Layer 7 of a small transformer language model trained on English Wikipedia (10 layers, counted from 0, width 96).
A neuron's activation on a vector x is ReLU(gate . x + bias) times (in . x + bias), where the dot is the dot product.
The model reads these tokens: "ment" " at" " Gu" "am" "," " she" " an" "ch" "ored" " in" " B" "uck" "ner"

The vector x that enters this layer's MLP at each token. A number n stands for (n - 500) times 0.0061.
0 "ment": 646 395 440 606 649 451 418 420 477 338 676 510 694 563 363 564 622 479 293 632 652 830 393 462 550 413 469 654 353 425 563 540 594 555 239 447 471 646 397 514 483 579 415 627 558 531 429 472 432 723 406 575 426 570 283 196 519 683 289 581 297 456 367 380 537 641 465 328 360 444 534 346 576 570 710 566 514 647 624 553 443 650 689 506 401 702 487 423 367 583 378 417 357 438 406 396
1 " at": 724 368 651 606 528 447 426 263 456 263 598 522 537 665 449 516 646 658 266 496 649 743 463 527 406 479 345 571 568 422 490 477 613 579 375 295 464 590 450 686 616 649 321 478 352 356 496 311 452 663 346 684 694 780 336 357 323 515 480 339 446 575 466 505 379 527 358 543 265 580 569 553 585 484 577 574 470 537 452 364 432 532 628 521 470 610 521 408 640 769 479 631 353 562 352 299
2 " Gu": 672 476 678 591 460 396 683 390 716 487 533 336 394 514 572 803 457 680 380 517 594 378 343 498 595 627 630 646 473 388 615 412 527 665 409 356 537 485 358 788 514 463 386 406 559 323 500 419 305 573 508 749 488 549 245 427 370 614 537 623 426 560 462 612 478 608 367 394 299 487 672 654 300 490 602 447 556 274 396 700 337 365 618 383 481 480 578 589 633 482 441 392 346 337 558 264
3 "am": 702 386 552 591 472 446 820 328 552 484 313 464 281 480 766 582 312 513 616 675 505 531 499 414 517 626 535 609 333 561 697 454 332 563 383 449 532 439 502 387 328 674 432 556 410 436 514 337 333 739 400 583 477 432 466 182 293 545 681 459 498 400 514 821 400 943 390 617 452 489 535 461 523 448 673 436 509 318 474 418 279 482 648 568 523 513 488 635 473 545 415 459 351 577 660 366
4 ",": 669 311 459 463 419 359 883 430 556 460 576 465 407 645 456 286 387 613 449 707 524 624 492 583 452 559 498 461 573 565 503 640 476 605 253 388 506 507 638 578 556 659 353 638 488 459 369 352 451 806 509 660 678 649 239 354 225 620 494 340 577 465 378 715 301 447 368 358 486 487 559 501 449 572 704 679 580 601 693 273 472 493 540 309 355 469 502 556 525 423 409 550 319 564 600 350
5 " she": 640 399 470 504 633 371 462 481 681 344 527 558 529 424 390 737 487 599 617 622 431 663 390 545 387 605 531 449 600 306 685 578 714 567 334 335 577 531 516 532 590 579 606 636 663 439 152 414 483 816 388 569 486 496 459 396 313 411 743 277 609 479 391 706 366 526 380 518 436 507 584 558 553 398 741 308 333 200 665 539 374 597 451 661 507 472 184 424 458 359 486 405 581 517 354 399
6 " an": 671 378 378 536 509 260 304 409 627 265 539 429 564 573 549 612 513 709 455 519 552 571 738 356 516 607 374 415 496 533 659 304 862 594 474 298 488 653 499 701 595 391 398 529 382 484 288 218 695 537 493 849 523 492 650 385 516 440 407 530 405 589 411 732 361 461 439 316 188 670 469 455 506 416 535 604 477 496 508 661 541 509 546 510 466 416 368 423 504 499 326 495 507 670 571 407
7 "ch": 469 500 438 578 391 454 676 533 595 402 315 612 399 427 648 564 607 566 330 828 520 418 404 415 417 516 437 562 445 449 617 513 881 692 564 470 485 467 625 555 335 320 665 715 462 449 397 386 508 488 259 635 536 563 551 374 459 504 448 420 348 445 625 606 366 621 650 613 297 750 572 294 577 399 674 503 383 485 539 577 315 437 625 400 592 522 486 296 260 803 395 438 335 639 374 288
8 "ored": 580 320 557 548 469 388 533 442 534 419 736 506 327 498 710 391 380 630 331 751 522 570 361 470 494 429 495 416 524 302 378 444 775 616 499 269 279 630 436 559 480 583 370 486 523 305 518 563 500 498 521 706 595 753 447 195 373 532 488 489 609 497 613 514 441 731 422 609 284 493 546 365 432 459 771 421 470 378 600 510 531 400 562 404 686 747 642 429 486 628 318 535 505 717 389 406
9 " in": 537 417 726 405 616 518 648 408 546 463 643 572 493 587 447 349 689 560 289 703 632 688 431 489 541 543 478 365 478 439 487 644 560 533 382 181 475 556 440 656 490 613 208 568 357 391 426 336 459 536 356 737 733 657 375 409 381 424 507 407 537 332 355 692 349 500 376 585 311 607 665 411 393 453 586 580 404 565 480 313 460 594 565 584 488 577 509 441 603 853 485 451 349 619 499 348
10 " B": 537 544 716 450 415 435 634 380 591 561 635 377 224 541 443 740 572 458 378 416 593 432 235 569 450 491 420 534 566 481 756 465 631 626 455 519 438 340 336 645 486 505 399 558 497 374 449 402 361 683 381 549 840 665 398 406 381 686 596 584 417 593 456 737 228 665 539 489 372 653 520 526 463 487 497 660 445 425 465 255 462 480 575 469 406 374 653 510 475 705 575 400 404 563 383 111
11 "uck": 276 419 606 625 374 452 630 346 550 494 560 429 515 418 546 681 317 489 540 784 501 532 563 693 296 511 449 617 506 446 714 615 442 524 526 512 540 432 303 484 452 588 317 614 467 365 467 421 238 645 456 548 535 667 474 295 287 442 622 599 486 554 502 653 272 837 556 665 445 680 573 491 489 458 707 439 295 370 542 468 186 389 691 410 398 436 530 583 542 600 172 646 315 691 493 428
12 "ner": 452 453 545 715 649 517 798 300 577 448 595 555 502 528 576 527 440 544 545 658 389 593 544 565 464 503 675 577 454 409 546 647 541 501 520 506 458 456 499 364 654 455 192 554 544 277 583 264 513 641 482 471 501 862 433 22 370 553 505 584 598 590 565 635 345 781 438 502 536 537 397 568 548 419 546 482 459 223 379 548 439 325 323 484 225 487 461 597 344 394 380 619 475 707 610 324

Each question shows the input weights of one neuron of the MLP. A number n stands for (n - 500) times 0.002.

n16 gate (bias -0.036): 460 509 533 660 374 389 522 500 428 575 566 488 416 512 589 800 607 485 476 392 621 732 472 383 476 438 521 340 454 479 367 487 652 333 378 386 491 524 378 642 356 500 534 568 464 378 518 515 451 481 491 542 367 471 544 451 658 323 367 487 642 476 437 491 393 541 336 315 615 521 326 454 366 439 384 585 506 497 760 662 500 611 576 515 451 525 547 474 676 392 585 648 621 400 512 418
n16 in (bias 0.070): 500 456 580 303 516 363 576 477 355 429 527 401 606 402 480 359 655 563 636 348 378 553 530 432 380 394 542 443 327 471 707 306 565 612 630 288 458 458 460 432 417 347 464 446 372 423 532 403 703 576 523 487 418 521 473 539 695 409 403 456 475 350 725 429 451 344 380 324 706 497 389 572 746 503 523 436 542 565 474 467 445 530 429 635 435 656 456 352 695 419 335 571 420 356 441 647
It fires most on token 6 " an"

n69 gate (bias -0.089): 579 658 388 512 601 420 351 540 271 399 615 470 601 551 367 438 729 541 523 606 564 524 491 519 467 374 388 617 440 542 454 469 318 332 398 476 371 398 682 722 672 386 582 561 562 442 608 524 494 537 509 527 476 563 472 554 436 560 601 361 529 535 506 483 467 437 551 514 476 570 634 512 356 551 527 740 389 647 548 512 422 698 568 598 554 677 506 402 626 519 551 307 488 352 549 665
n69 in (bias 0.020): 531 529 680 449 560 578 816 521 477 708 524 692 403 534 664 447 468 533 543 394 689 314 548 665 342 649 463 507 671 483 527 462 460 720 476 440 459 628 458 490 278 697 551 335 590 299 312 466 269 462 490 524 555 397 489 544 589 453 453 549 487 314 343 555 619 539 605 369 497 457 493 442 365 589 534 282 642 554 440 652 551 493 544 610 303 334 706 421 617 454 433 493 379 604 473 568
It fires most on token 9 " in"

n241 gate (bias -0.136): 707 466 398 353 571 526 295 680 459 538 343 410 482 509 542 479 405 350 465 379 459 436 419 568 553 500 441 479 542 397 497 647 491 509 557 430 491 414 552 409 939 417 344 599 582 327 558 476 581 391 381 512 642 560 324 455 569 563 476 601 454 275 522 395 578 466 470 477 558 517 580 431 588 392 545 475 491 580 488 427 423 615 494 443 470 682 439 447 406 435 538 636 637 625 597 503
n241 in (bias 0.019): 297 416 401 453 510 748 749 493 690 557 736 497 497 426 483 334 489 523 474 497 399 428 609 263 366 479 414 573 474 377 398 345 580 524 648 317 695 594 441 547 486 722 686 507 629 576 601 396 699 672 692 607 592 511 563 587 425 450 620 545 529 543 479 644 622 437 587 614 284 643 382 470 307 588 530 486 611 554 557 600 631 497 393 442 476 521 635 464 535 427 370 531 352 517 544 611
It fires most on token 8 "ored"

n253 gate (bias -0.060): 447 405 529 563 539 513 530 608 624 703 503 426 366 533 387 432 559 433 433 394 355 453 440 359 444 618 614 364 377 523 320 507 628 463 232 366 566 579 439 435 405 298 633 719 396 443 423 352 636 648 427 546 263 389 541 450 443 576 294 551 414 264 404 481 407 383 381 411 308 574 688 530 358 334 437 517 487 371 552 615 530 483 471 711 401 497 510 573 563 572 657 514 662 497 631 493
n253 in (bias 0.014): 459 557 669 579 586 434 532 436 413 664 503 259 373 572 598 562 424 573 640 331 413 411 333 708 432 650 404 709 414 515 358 760 450 348 563 451 488 413 490 574 497 456 686 555 349 359 357 447 604 484 616 556 383 447 409 356 373 447 463 510 521 561 571 429 421 493 463 542 675 391 549 566 299 535 701 601 628 578 547 589 631 427 587 538 425 401 436 414 562 328 391 549 545 500 548 563
On which token does it fire most, and how strongly? 2 " Gu", at about 3

n36 gate (bias -0.099): 442 480 491 737 382 474 525 516 409 561 538 550 476 396 438 636 613 574 396 583 477 568 318 506 348 488 452 462 663 697 695 469 488 391 469 482 298 692 387 440 434 375 509 426 545 622 661 576 500 403 479 567 515 590 519 402 432 671 506 626 506 587 516 517 460 315 466 577 653 393 566 411 369 451 617 510 497 653 288 565 756 543 585 447 375 466 705 468 490 627 682 636 522 553 500 482
n36 in (bias -0.016): 679 652 524 633 548 617 503 657 509 515 462 481 636 521 206 588 562 497 491 525 349 497 512 627 506 475 672 475 643 506 330 365 521 363 561 506 573 473 305 449 462 558 457 542 581 503 461 591 432 431 742 530 466 529 554 469 453 607 570 235 565 617 437 506 432 519 592 535 363 586 598 488 610 420 722 570 374 277 497 566 555 444 606 481 426 434 604 652 510 573 427 462 741 610 603 653
It fires most on token 8 "ored"

n33 gate (bias -0.119): 583 740 494 417 520 554 521 612 518 544 607 464 380 636 521 616 437 400 480 617 453 404 417 616 418 690 552 764 396 450 419 530 565 425 527 474 556 491 433 628 609 379 518 477 422 295 563 685 601 512 311 597 578 435 558 550 356 397 553 652 657 462 485 449 384 488 615 420 518 726 472 464 536 548 369 332 423 527 456 627 385 452 573 323 521 653 600 481 537 509 538 399 566 406 569 571
n33 in (bias -0.060): 443 497 500 476 462 426 488 570 611 567 537 605 544 556 560 485 356 597 558 506 630 274 416 543 691 321 515 345 452 485 476 485 680 602 527 631 556 373 704 447 552 527 473 364 625 370 506 488 411 612 411 706 500 678 638 689 560 461 436 652 666 541 268 534 408 481 571 646 491 534 350 438 515 419 455 417 589 636 597 388 627 494 515 440 470 581 433 472 475 374 344 454 548 649 440 417
It fires most on token 7 "ch"

n52 gate (bias -0.039): 434 431 509 509 424 340 462 438 495 498 486 495 413 446 556 438 547 673 532 650 443 521 500 539 375 433 374 531 496 546 493 421 412 554 449 516 400 407 531 489 474 498 540 609 486 521 505 428 596 585 495 620 465 615 584 514 554 460 484 335 635 525 534 555 631 607 665 511 521 595 454 558 519 575 486 461 505 546 500 500 572 554 447 472 505 559 546 456 287 411 331 483 457 462 757 516
n52 in (bias 0.093): 559 442 422 613 489 495 619 579 400 582 344 446 550 527 513 487 545 497 673 514 546 405 307 536 640 535 497 473 343 413 489 426 519 543 588 406 444 611 527 484 440 404 446 606 422 590 412 606 412 503 545 407 497 520 588 481 692 417 466 566 590 500 582 530 610 481 277 469 467 402 420 481 647 420 350 563 444 580 466 592 426 549 434 378 599 576 338 691 385 326 487 445 638 511 611 423
It fires most on token 3 "am"

n238 gate (bias -0.043): 448 644 678 574 406 336 285 509 400 527 491 491 564 564 426 560 552 378 661 395 582 484 670 624 555 447 288 541 552 473 587 598 753 628 402 337 451 527 503 600 516 356 448 554 467 277 375 607 482 525 604 497 599 529 506 506 547 396 500 374 331 449 452 465 463 490 436 491 397 405 306 682 246 568 426 471 463 423 552 344 518 637 570 360 454 503 402 393 697 497 619 608 531 462 516 472
n238 in (bias 0.054): 418 378 470 460 668 517 675 509 668 506 481 574 347 606 521 300 580 620 456 387 702 623 338 516 458 633 345 391 549 563 521 497 400 580 570 578 306 494 684 533 497 643 610 400 530 444 530 367 296 534 385 394 546 299 462 324 395 533 452 500 544 693 437 491 622 332 681 553 401 523 497 521 301 521 503 585 506 415 542 577 494 346 482 361 412 472 341 548 382 554 536 415 463 478 522 546
On which token does it fire most, and how strongly? 10 " B", at about 2.9

n237 gate (bias -0.154): 613 545 313 345 579 555 550 418 609 554 526 338 546 508 442 581 552 425 684 603 232 503 550 372 497 702 459 576 401 462 553 585 541 402 384 552 621 459 627 587 438 483 666 406 505 396 545 500 494 590 530 601 570 451 394 503 383 362 524 506 620 373 412 393 533 586 415 532 419 463 563 461 469 550 569 591 478 368 424 486 563 639 555 383 401 391 628 549 520 412 527 352 444 404 653 574
n237 in (bias 0.011): 530 483 568 631 524 491 552 522 685 416 599 613 357 521 403 464 742 587 500 500 610 319 600 563 482 552 628 373 400 572 610 565 653 540 542 408 419 557 649 491 361 400 606 529 544 491 327 635 639 565 437 371 473 532 494 503 485 615 500 379 412 621 634 460 482 453 731 570 389 491 453 355 549 433 327 581 720 374 288 475 530 570 500 656 488 724 534 538 490 406 590 344 512 426 583 578
It fires most on token 5 " she"

n171 gate (bias -0.089): 669 548 497 494 540 524 415 363 478 482 378 260 647 503 230 552 543 527 461 342 293 364 478 590 645 284 491 455 562 438 601 503 348 440 497 635 357 677 398 512 462 388 531 451 576 557 679 478 406 586 572 420 522 664 497 475 544 553 435 619 491 518 275 461 472 253 540 431 633 479 642 550 408 578 478 481 357 562 336 465 286 390 457 566 724 529 497 451 559 510 661 445 554 570 427 572
n171 in (bias -0.001): 406 363 670 453 649 593 500 603 404 674 541 271 617 601 809 542 527 406 371 571 542 734 493 403 518 507 450 341 462 646 595 496 411 526 363 553 399 504 345 564 548 777 554 377 528 316 545 468 316 251 637 496 638 784 377 364 547 299 592 493 396 711 355 586 442 642 453 590 423 413 448 446 375 478 561 515 536 550 372 452 267 438 482 493 446 559 478 565 341 418 761 448 581 378 536 712
Its two highest activations, in order, are on tokens 2 " Gu", 10 " B"

n84 gate (bias -0.057): 497 287 725 478 542 512 472 641 346 222 598 488 500 509 457 419 681 485 536 456 362 314 475 364 397 459 386 585 520 576 321 328 664 342 619 482 360 576 522 566 481 531 432 515 614 244 512 649 343 569 521 473 577 548 373 604 450 460 642 579 539 353 598 462 555 360 655 491 382 506 459 595 506 589 454 392 573 570 330 544 445 522 567 453 518 597 569 390 381 554 461 627 397 459 574 558
n84 in (bias -0.027): 340 282 470 494 574 480 518 558 565 455 345 549 464 683 552 692 500 474 214 347 519 457 503 469 643 500 604 441 600 637 339 642 413 601 467 420 416 494 448 420 365 623 588 497 597 457 582 440 533 537 455 443 527 491 615 620 402 656 545 475 480 609 503 603 609 525 323 459 567 494 466 458 414 560 663 618 262 311 426 543 578 543 324 573 455 402 382 405 513 618 449 522 518 537 332 362
Its three highest activations, in order, are on tokens 1 " at", 8 "ored", 9 " in"

n55 gate (bias -0.078): 557 563 382 599 470 534 536 604 624 459 407 521 429 695 554 412 411 575 485 519 369 476 346 556 482 500 379 608 489 583 482 497 551 591 398 583 658 616 546 565 604 270 485 427 509 570 445 664 578 341 308 729 660 475 478 503 524 506 657 599 480 544 376 403 587 625 578 601 329 575 382 587 531 467 350 491 221 673 681 482 366 464 533 457 593 451 691 541 613 540 444 528 485 515 476 584
n55 in (bias -0.071): 491 528 636 567 517 459 471 618 355 412 586 591 605 451 634 455 628 508 452 521 293 717 579 407 609 476 528 714 492 429 415 586 675 488 569 426 408 586 429 420 515 517 486 334 472 335 556 554 451 456 673 443 482 552 596 347 658 468 549 396 575 523 464 552 202 398 557 636 585 252 566 535 497 532 448 473 566 391 506 494 595 482 612 655 532 568 494 372 461 518 643 578 494 390 456 538
On which token does it fire most, and how strongly? 8 "ored", at about 1.8

n118 gate (bias -0.197): 466 539 520 619 553 739 318 721 410 600 375 473 480 588 585 673 453 497 323 412 558 596 466 672 641 483 617 458 648 500 603 434 564 442 672 717 730 547 396 487 528 656 582 572 477 472 250 329 371 435 632 507 486 482 416 514 466 395 543 246 425 384 549 455 673 556 365 578 507 631 388 646 773 493 592 412 324 568 547 648 493 401 423 425 422 624 503 611 621 419 376 335 472 573 610 442
n118 in (bias -0.071): 446 436 328 639 587 539 404 566 447 437 434 391 447 470 510 596 557 533 248 241 348 637 432 692 527 410 633 712 676 550 626 631 664 476 605 497 739 554 587 373 393 642 415 438 414 603 372 453 493 417 507 513 435 511 283 362 534 439 680 458 546 536 545 407 507 591 396 474 294 608 559 480 662 391 595 364 483 608 420 493 520 425 507 377 321 727 684 500 663 385 584 615 390 330 326 547
Its three highest activations, in order, are on tokens 5 " she", 11 "uck", 2 " Gu"

n77 gate (bias -0.085): 371 523 512 626 459 526 361 500 621 453 518 603 630 647 579 456 528 512 477 587 644 533 419 692 464 479 653 395 574 527 539 574 559 497 676 444 721 708 543 574 681 512 512 416 291 543 427 420 506 573 446 417 585 415 339 452 536 413 216 460 488 456 549 554 434 656 497 512 454 633 324 467 540 458 536 404 575 745 453 689 363 548 411 445 497 579 685 576 613 435 423 615 540 595 500 464
n77 in (bias -0.081): 482 418 442 562 515 588 266 352 404 526 582 362 663 574 691 549 456 417 601 537 535 512 357 617 344 569 430 512 559 561 425 470 535 395 533 468 600 521 542 418 564 556 467 460 593 412 422 494 536 596 512 544 551 329 387 373 359 234 368 521 646 462 506 517 547 426 347 534 518 451 546 556 467 604 640 338 370 698 632 458 459 482 383 614 734 410 613 756 634 417 521 506 461 509 524 488
It fires most on token 11 "uck"

n232 gate (bias -0.203): 576 388 481 592 534 554 388 626 744 581 559 474 450 696 628 335 564 350 383 546 507 468 557 480 447 600 512 575 428 553 503 354 711 487 453 335 500 437 601 459 655 585 589 485 460 435 528 629 817 545 415 434 366 626 638 449 417 563 366 773 427 469 569 422 567 223 607 518 523 420 474 487 552 541 332 648 547 431 538 497 519 618 632 526 494 568 591 286 683 543 588 588 490 536 667 446
n232 in (bias -0.043): 680 500 414 362 691 413 368 338 566 643 489 649 448 398 596 393 675 483 145 617 741 421 408 489 451 410 535 536 310 531 408 730 657 496 556 594 391 654 532 486 619 637 571 329 476 597 503 559 504 597 546 720 585 249 624 581 614 381 305 280 459 531 275 567 447 555 577 368 389 425 613 616 518 493 401 591 486 419 483 432 573 493 535 422 419 650 486 396 478 475 524 467 607 536 254 293
On which token does it fire most, and how strongly? 6 " an", at about 4.5

n12 gate (bias -0.167): 440 378 353 497 537 410 547 404 620 414 558 551 586 322 399 558 411 624 627 523 256 294 462 438 537 372 291 311 447 343 434 372 460 446 441 488 519 662 516 611 487 359 462 622 448 471 470 323 534 589 478 435 623 608 429 594 415 556 537 795 591 500 323 559 597 354 351 548 462 603 397 371 573 698 384 451 519 547 525 475 578 528 636 380 484 462 474 493 530 571 515 403 659 317 544 328
n12 in (bias -0.058): 589 460 500 431 355 463 533 430 416 387 359 711 664 438 352 567 452 617 633 659 497 527 648 554 458 410 503 446 556 474 480 553 435 642 523 494 406 620 396 613 346 474 480 675 564 390 760 344 428 477 585 481 493 438 544 624 503 663 400 413 645 558 392 478 408 446 636 245 337 762 676 585 413 543 529 747 461 480 484 550 419 556 225 417 418 463 483 455 404 446 409 581 547 497 480 745
It fires most on token 6 " an"